Layer 6 of a small transformer language model trained on English Wikipedia (16 layers, counted from 0, width 96).
A neuron adds its activation times its output weights to the MLP's output. To switch it off is to set its activation to zero at one token and run the rest of the model.

Output weights of the MLP neurons that the questions are about. A number n stands for (n - 500) times 0.0016.
n72: 378 607 451 271 484 577 504 609 504 647 542 525 378 401 167 336 365 682 388 672 682 333 440 583 326 375 479 533 639 487 500 451 612 334 692 656 365 542 552 541 422 694 591 500 444 448 597 762 548 412 290 645 374 488 484 649 385 293 285 386 457 359 715 828 253 810 852 426 613 666 446 540 425 541 518 504 716 680 469 563 655 496 607 367 584 299 332 420 321 330 461 668 750 478 619 369
n127: 567 621 155 394 569 471 453 439 729 581 356 433 393 785 454 645 562 507 500 255 486 522 504 743 386 575 528 399 650 550 346 669 523 315 672 533 375 514 391 335 431 666 291 436 453 540 596 582 408 444 406 465 511 612 447 555 452 685 411 829 493 371 549 474 410 397 715 452 592 511 517 612 507 627 291 652 709 648 586 545 357 417 438 493 563 550 616 429 566 568 363 593 359 515 532 427
n147: 602 784 687 614 632 279 353 476 652 702 263 742 521 538 611 336 610 492 672 453 500 475 288 359 303 509 504 524 566 383 244 649 513 500 530 462 381 417 525 636 508 508 528 724 572 645 624 509 616 241 443 387 356 293 636 564 310 648 344 633 943 520 504 582 399 244 586 594 606 666 735 413 491 620 387 685 451 426 357 386 322 663 371 481 381 475 672 474 593 330 702 492 473 570 600 530
n223: 618 364 585 526 520 549 607 503 552 420 403 493 605 465 591 650 694 617 583 306 570 599 683 293 616 441 572 610 352 528 486 644 725 665 125 471 429 427 664 541 468 309 305 468 496 279 507 551 613 453 456 651 274 490 526 612 588 492 561 312 636 453 463 375 685 398 413 453 603 428 435 584 548 392 515 347 462 382 683 708 493 557 421 313 531 708 528 353 469 694 575 453 594 489 577 540
n228: 574 432 629 519 648 297 660 521 552 739 686 340 229 544 491 413 347 233 607 436 550 557 368 532 316 468 599 363 668 482 436 398 662 676 599 616 467 780 171 153 567 359 509 745 478 703 474 422 818 541 177 453 334 371 455 529 559 462 274 660 669 600 551 582 591 455 509 437 442 473 663 518 153 661 284 547 607 621 514 472 361 350 777 456 621 372 726 514 530 241 491 525 608 648 381 617
n235: 361 628 469 419 521 500 375 711 361 547 475 348 289 552 559 656 443 537 388 562 431 530 355 795 604 684 299 375 560 736 584 496 509 629 535 691 491 874 401 446 283 318 504 470 474 355 347 406 306 629 792 596 778 504 548 631 567 680 555 505 483 447 491 451 716 588 391 159 342 609 688 232 567 504 527 637 354 513 518 820 468 392 363 477 647 641 556 357 617 568 552 475 641 360 940 552
n239: 551 412 396 508 592 324 625 375 425 626 508 508 410 520 366 396 528 636 478 517 746 660 536 594 403 725 519 683 400 476 776 609 542 519 765 718 681 508 528 707 565 666 519 488 379 582 512 512 484 310 487 461 464 519 392 539 376 629 431 700 617 409 630 413 694 474 829 443 659 728 469 508 591 577 325 407 244 743 392 555 463 444 427 558 276 628 407 542 570 456 383 669 462 844 408 141
n243: 507 465 549 416 656 764 467 548 521 784 415 511 349 391 461 608 467 493 416 563 391 439 683 345 472 312 655 563 423 471 486 432 360 700 632 613 382 400 609 548 515 727 636 522 489 456 660 688 545 246 345 423 463 679 591 528 433 496 563 569 624 473 406 612 551 456 521 430 480 496 759 282 332 500 421 281 437 500 324 470 299 540 790 523 454 367 642 463 518 748 402 479 477 625 414 596
n246: 447 592 240 536 566 600 268 572 474 519 515 628 292 496 568 540 481 533 658 183 543 741 649 425 517 312 452 277 685 466 299 516 520 638 668 291 540 432 631 375 477 655 589 325 488 610 542 265 480 544 219 325 531 478 635 379 326 657 570 578 492 402 360 695 539 575 489 543 344 746 433 436 429 482 484 389 537 597 241 242 575 573 348 437 553 550 554 599 362 481 295 603 304 436 584 605
n255: 720 382 465 487 553 635 777 588 620 463 570 371 526 598 433 566 608 408 575 614 440 732 694 435 481 270 463 451 351 606 331 411 469 590 414 641 313 383 687 561 393 598 693 970 603 496 471 531 274 600 385 721 436 537 437 426 456 350 338 608 231 288 376 500 760 563 632 448 420 543 389 566 190 346 394 398 508 392 504 380 433 309 447 812 620 690 572 575 434 647 377 707 500 598 353 302
n269: 525 521 481 752 344 587 522 459 400 654 607 571 422 642 278 681 448 469 395 414 473 217 413 668 424 280 567 581 287 540 373 466 496 370 478 687 439 399 493 528 588 423 570 594 482 667 823 511 448 545 557 528 390 553 652 342 342 477 493 430 364 469 397 470 588 524 735 570 517 633 429 357 181 399 424 598 652 432 323 355 463 638 423 540 293 344 445 628 624 370 449 563 492 618 670 607
n280: 500 380 442 359 451 408 439 369 364 373 758 632 467 430 263 615 594 587 565 567 478 537 472 453 657 616 559 572 680 375 469 825 229 347 43 593 568 738 575 535 678 255 590 895 514 571 395 390 357 767 626 778 486 442 230 364 596 361 251 426 626 373 519 289 478 474 505 481 321 283 253 385 366 319 591 353 729 423 418 471 564 690 339 365 582 574 365 529 621 666 891 340 500 563 551 571
n294: 471 687 504 207 779 700 739 461 516 385 305 463 543 588 557 255 508 307 570 693 492 471 529 636 518 361 350 278 736 454 581 234 383 298 699 634 434 430 672 596 399 673 391 488 496 445 451 414 658 341 630 181 357 561 608 296 582 500 595 411 324 418 252 414 496 585 419 762 751 547 516 604 272 532 755 432 512 516 569 526 400 558 448 390 390 488 613 349 395 446 500 349 549 810 488 525
n296: 258 272 364 559 500 407 767 399 568 670 550 495 567 794 413 452 320 579 574 630 588 561 407 342 306 43 328 283 569 430 545 598 393 437 419 684 294 647 397 804 486 567 608 454 444 443 620 698 414 572 753 486 448 441 353 125 803 375 326 361 650 311 622 693 552 305 286 595 465 771 315 621 466 402 631 433 749 532 548 417 599 374 640 368 436 560 687 485 255 259 397 482 762 695 430 747
n301: 549 531 679 632 692 529 511 537 416 549 521 532 544 593 405 282 471 622 630 541 365 404 564 511 465 347 396 448 457 561 580 500 515 712 485 486 372 323 269 442 648 624 718 589 272 420 525 322 390 249 564 486 616 524 537 640 367 200 507 435 312 611 332 600 457 354 595 489 669 555 621 470 271 596 667 741 420 423 648 598 381 561 476 448 283 475 367 578 277 550 579 421 561 534 493 522
n375: 446 566 618 538 465 431 438 720 357 694 450 425 355 405 371 549 596 565 469 602 293 482 587 455 716 329 692 528 388 362 670 195 279 666 645 563 389 471 636 476 530 690 613 648 367 515 453 436 470 334 370 560 570 500 561 556 391 347 374 806 551 586 462 504 480 554 832 656 538 589 755 470 297 413 515 647 443 479 470 580 571 555 535 460 525 318 599 576 465 427 709 479 643 584 485 455

Each question names a token from some text and the token that comes next. It shows the activations a of the neurons there, in the order above. A number n stands for (n - 500) times 0.036.

Then comes g, the gradient of the next token's log-probability with respect to the MLP's output, scaled to length 1. A neuron's effect is roughly proportional to its activation times (output weights . g). A number n stands for (n - 500) times 0.00085.

" admitted", then " to"
a: 500 524 500 500 500 500 505 500 894 500 500 500 501 500 500 500
g: 321 442 484 251 578 417 594 557 519 425 526 500 405 466 545 535 496 528 594 464 612 242 725 457 612 438 455 567 509 377 591 663 510 602 608 609 432 568 976 674 745 442 643 654 466 589 531 579 490 774 375 435 723 396 559 509 514 505 336 657 448 330 494 469 611 489 368 467 657 529 335 579 476 397 312 399 557 668 464 433 555 580 715 368 693 428 406 378 566 528 504 562 618 460 486 401
Switching off which neuron hurts the next token most? n246

" |", then " SWE"
a: 500 500 500 500 500 624 500 500 500 500 500 500 500 500 500 500
g: 535 304 473 332 519 786 521 513 514 533 328 557 446 458 447 582 501 673 553 588 548 472 596 407 570 489 189 647 432 715 602 622 639 594 616 674 537 467 544 502 526 549 639 356 710 486 546 593 338 520 345 715 488 360 570 559 201 584 313 454 499 414 366 403 532 480 582 460 415 519 470 347 613 581 449 282 344 529 294 615 728 534 339 434 184 480 514 370 514 322 669 528 479 475 479 471
Switching off which neuron hurts the next token most? n235

"å", then "hl"
a: 506 500 500 500 500 500 500 500 521 554 532 503 500 500 511 500
g: 305 483 397 221 585 563 643 530 461 479 476 564 487 578 390 527 650 470 533 277 648 641 562 378 458 709 415 531 369 826 478 323 273 621 364 669 308 502 588 710 465 512 447 544 475 482 459 500 609 276 575 594 516 507 627 410 554 271 432 409 344 346 531 504 510 421 688 527 377 534 322 277 570 582 604 518 508 265 413 530 635 539 408 718 613 412 560 328 565 542 504 585 626 441 674 593
Switching off which neuron hurts the next token most? n255

"en", then "ick"
a: 500 500 500 500 500 500 500 500 500 500 716 500 500 500 501 500
g: 380 450 374 560 366 408 625 445 485 332 436 625 553 432 344 611 726 663 475 561 684 685 529 502 616 437 358 373 449 575 402 461 340 512 604 299 364 377 581 630 376 522 498 661 741 700 503 451 677 489 606 665 307 434 348 636 726 349 556 466 474 394 446 423 551 619 274 234 489 545 425 525 581 335 525 451 579 492 364 505 706 322 350 324 518 569 371 666 637 512 396 351 626 562 492 502
Which neuron, switched off, raises the next token's probability most? n269

" Manchester", then " area"
a: 500 500 500 500 500 500 500 500 515 500 500 500 500 500 555 500
g: 520 628 553 432 589 520 348 496 313 377 588 159 260 490 390 404 479 394 213 642 633 593 579 624 511 659 645 334 526 271 574 636 590 454 428 590 447 506 367 530 635 449 820 390 583 459 544 522 539 428 475 522 546 502 410 515 630 464 705 548 628 506 493 600 513 406 380 700 188 535 387 568 313 446 626 581 574 372 423 608 312 590 419 336 308 440 463 567 355 511 678 511 460 494 524 425
Switching off which neuron hurts the next token most? n301

"kin", then " |"
a: 500 500 500 500 500 500 500 500 515 500 710 500 500 500 547 537
g: 596 465 703 526 482 484 534 502 382 519 533 723 452 539 637 468 384 607 661 587 451 522 447 378 396 588 540 742 465 545 455 693 705 660 537 601 422 439 549 641 298 615 433 569 278 526 609 479 550 511 582 356 552 414 538 158 577 494 356 569 619 508 546 508 50 472 329 522 484 492 600 459 516 671 407 403 521 178 547 408 619 610 569 713 495 473 512 493 432 699 552 617 592 387 350 598
Which neuron, switched off, raises the next token's probability most? n269

" newspaper", then "s"
a: 500 504 500 557 500 500 500 500 500 500 500 500 501 500 500 500
g: 440 568 625 651 462 715 535 595 757 545 481 309 405 493 599 392 570 615 718 366 406 315 465 555 930 520 646 473 275 517 474 354 583 687 430 580 343 612 544 688 565 462 663 407 577 272 495 446 607 659 527 589 426 499 525 491 680 522 411 657 319 356 520 372 575 661 491 486 481 378 525 411 337 618 355 485 463 621 634 585 569 572 296 381 452 420 531 560 586 617 660 394 392 586 454 488
Switching off which neuron hurts the next token most? n223

" ", then "d"
a: 500 500 566 500 500 500 500 640 500 500 545 500 500 545 500 528
g: 243 352 634 592 490 659 470 629 615 507 487 516 390 646 457 615 552 727 542 609 467 429 477 540 568 241 622 584 688 318 551 421 378 608 418 354 516 751 534 545 588 565 687 467 436 364 451 315 746 542 529 394 673 687 617 434 337 408 603 721 446 632 553 459 523 384 336 544 341 600 633 529 606 461 518 588 644 409 412 456 439 513 490 731 372 444 322 649 461 291 359 438 502 730 503 435
Switching off which neuron hurts the next token most? n243

"i", then " Bel"
a: 500 500 500 500 507 500 500 500 500 500 616 500 506 500 518 500
g: 601 398 550 462 400 259 407 586 557 687 600 641 647 375 512 660 325 677 589 469 494 518 291 591 502 603 321 491 448 545 693 598 372 702 552 536 696 454 599 599 593 350 505 551 481 514 685 426 686 255 536 531 514 703 703 550 298 575 498 541 555 382 617 282 530 467 293 700 721 638 413 343 407 420 767 583 446 583 484 398 293 457 486 519 642 475 530 571 488 547 526 434 455 631 531 341
Switching off which neuron hurts the next token most? n269

" B", then "rent"
a: 500 500 500 500 555 500 500 500 500 548 500 500 500 500 500 506
g: 529 485 423 504 312 596 471 577 487 522 765 526 362 694 533 536 513 146 550 512 348 419 445 525 643 312 768 450 650 457 397 720 387 600 324 507 527 521 385 374 464 398 297 333 696 565 322 525 476 523 452 461 403 490 455 469 416 582 377 523 431 328 313 550 539 559 349 563 564 574 428 337 469 468 441 497 415 349 401 423 343 451 548 258 388 401 666 563 734 363 598 248 399 317 468 562
Switching off which neuron hurts the next token most? n228

" SWE", then " Tom"
a: 500 500 500 500 602 500 500 500 500 500 500 500 500 500 500 500
g: 446 338 412 383 503 630 531 408 286 493 481 633 416 514 471 539 471 547 537 641 539 379 282 526 433 763 733 509 528 454 347 641 403 505 354 435 512 512 485 567 640 293 325 838 523 407 352 526 430 493 359 494 438 675 554 447 597 370 277 615 750 485 566 444 586 362 414 489 498 439 341 208 561 585 436 571 337 383 385 567 573 405 492 464 371 314 804 411 474 397 596 500 560 657 346 517
Switching off which neuron hurts the next token most? n228

" vocal", then "ist"
a: 500 500 500 584 500 500 500 500 500 500 500 500 500 500 506 500
g: 480 494 419 536 334 666 600 411 510 630 571 376 488 580 251 551 763 531 468 435 404 592 625 451 835 396 633 458 680 410 558 555 520 599 425 312 478 420 606 373 646 575 380 483 708 582 335 545 304 401 658 719 386 523 409 408 519 350 453 387 601 525 497 232 496 496 513 291 510 665 433 692 507 507 544 314 517 575 333 447 647 433 598 381 691 612 629 603 579 573 390 379 644 460 340 630
Switching off which neuron hurts the next token most? n223

" ", then "CAN"
a: 500 500 543 500 500 500 500 504 500 500 531 500 500 500 500 550
g: 598 362 574 337 584 486 632 514 512 491 501 636 461 662 664 530 494 375 720 630 554 466 483 595 394 376 564 498 653 621 551 525 379 687 601 657 566 636 709 662 433 252 420 203 490 443 578 394 352 465 421 360 579 566 762 564 430 610 455 520 594 511 654 602 531 362 530 409 477 592 434 237 621 775 638 473 335 414 300 261 551 554 576 480 307 421 572 341 671 468 424 517 510 570 635 579
Switching off which neuron hurts the next token most? n147

"o", then "slav"
a: 500 500 500 500 500 500 500 500 500 500 501 929 642 500 530 500
g: 558 491 332 339 559 502 349 558 514 484 447 609 404 630 434 612 569 445 619 611 423 188 642 477 492 625 598 413 557 441 546 735 606 323 387 336 379 429 683 415 655 518 383 404 457 617 212 839 641 508 616 494 498 216 356 430 389 403 466 537 313 511 491 525 496 584 394 285 343 417 597 328 484 603 441 311 474 460 226 417 381 488 563 437 481 468 507 348 631 533 563 550 338 462 421 579
Switching off which neuron hurts the next token most? n280

"IN", then " Tim"
a: 500 500 500 500 500 500 500 500 500 500 500 518 743 500 500 500
g: 674 518 425 395 384 396 650 553 580 580 466 643 425 387 351 324 332 475 620 535 603 725 306 625 475 468 285 640 492 309 589 434 410 580 559 487 735 568 560 661 569 463 378 532 501 439 739 601 542 430 454 433 611 373 533 349 474 525 314 605 513 271 746 428 456 348 355 348 681 549 322 414 443 461 597 516 426 233 631 405 632 439 616 401 386 497 441 463 319 570 580 432 418 558 805 485
Switching off which neuron hurts the next token most? n294

"lain", then "en"
a: 500 500 500 500 500 500 500 509 500 500 876 500 500 500 525 500
g: 376 400 398 344 338 534 751 515 342 591 577 451 371 588 550 559 305 501 505 325 590 469 742 490 597 330 553 394 527 446 382 454 417 543 469 424 419 520 507 489 526 569 670 460 576 485 577 707 514 421 481 527 637 366 598 654 429 361 487 469 411 331 702 529 532 821 642 322 416 439 463 526 433 618 625 344 547 536 340 534 394 668 573 513 538 544 445 474 643 851 275 794 548 294 378 402
Switching off which neuron hurts the next token most? n269

" she", then " worked"
a: 500 671 500 500 500 501 524 500 500 500 500 500 500 500 500 500
g: 513 507 290 286 339 347 566 648 413 434 330 616 589 471 648 560 585 582 509 571 467 183 759 614 453 706 542 409 489 589 522 446 523 491 397 402 325 614 626 515 615 356 340 462 573 559 510 563 572 699 399 304 387 444 319 471 443 506 599 571 399 404 340 675 664 525 623 536 512 645 480 726 644 622 593 587 405 584 273 378 285 446 366 657 350 473 436 488 674 680 499 366 425 525 524 384
Switching off which neuron hurts the next token most? n127

" ", then "Jeremy"
a: 500 500 511 500 500 500 500 786 500 500 577 500 500 500 500 980
g: 522 461 591 680 330 338 688 604 554 386 664 593 506 547 450 416 425 527 510 427 625 622 254 500 435 373 480 536 697 637 520 516 495 497 516 579 312 514 797 648 610 284 490 509 521 365 473 484 482 335 487 520 413 444 456 549 659 611 551 431 425 646 440 538 598 401 307 418 466 700 426 240 520 591 742 475 448 386 445 251 479 671 765 244 542 341 299 443 632 499 466 341 607 505 644 562
Switching off which neuron hurts the next token most? n269

" |", then "\n"
a: 500 500 500 500 500 500 500 500 500 500 500 500 500 500 500 614
g: 600 433 621 409 651 631 481 636 515 560 571 547 392 323 571 351 545 532 622 575 237 479 536 210 452 382 362 572 338 494 360 424 529 458 255 571 603 259 372 470 869 465 522 732 679 731 368 260 458 462 484 423 614 311 530 488 690 391 376 431 465 590 478 617 482 483 520 524 332 476 514 669 378 401 592 616 454 435 384 552 547 592 657 501 475 485 511 483 531 306 566 424 545 261 441 446
Switching off which neuron hurts the next token most? n375

" Jon", then "sson"
a: 586 558 500 500 500 500 500 500 500 500 500 500 500 500 500 503
g: 35 474 432 578 491 445 583 540 472 859 368 664 607 491 477 458 660 592 672 325 567 495 351 575 569 501 426 498 441 507 727 552 455 638 544 660 632 592 488 548 371 548 602 463 530 458 557 385 733 592 492 414 520 384 396 529 604 459 295 566 492 453 676 531 446 512 646 325 493 529 435 379 642 406 588 432 436 426 459 532 695 695 283 565 458 615 252 578 346 424 658 455 473 474 667 353
Switching off which neuron hurts the next token most? n72

"CH", then " Mi"
a: 500 500 527 518 500 500 500 500 500 500 500 500 500 500 500 500
g: 616 381 487 356 609 204 561 542 468 517 484 726 410 416 680 374 291 606 579 562 479 666 259 583 450 188 480 817 417 504 526 466 623 543 446 528 529 641 552 548 473 535 396 621 448 395 540 605 666 498 322 629 498 591 594 541 592 500 422 631 652 568 654 669 394 233 528 542 536 589 386 442 402 571 690 715 346 403 490 488 490 457 535 399 533 702 363 513 375 486 609 601 430 602 766 514
Switching off which neuron hurts the next token most? n147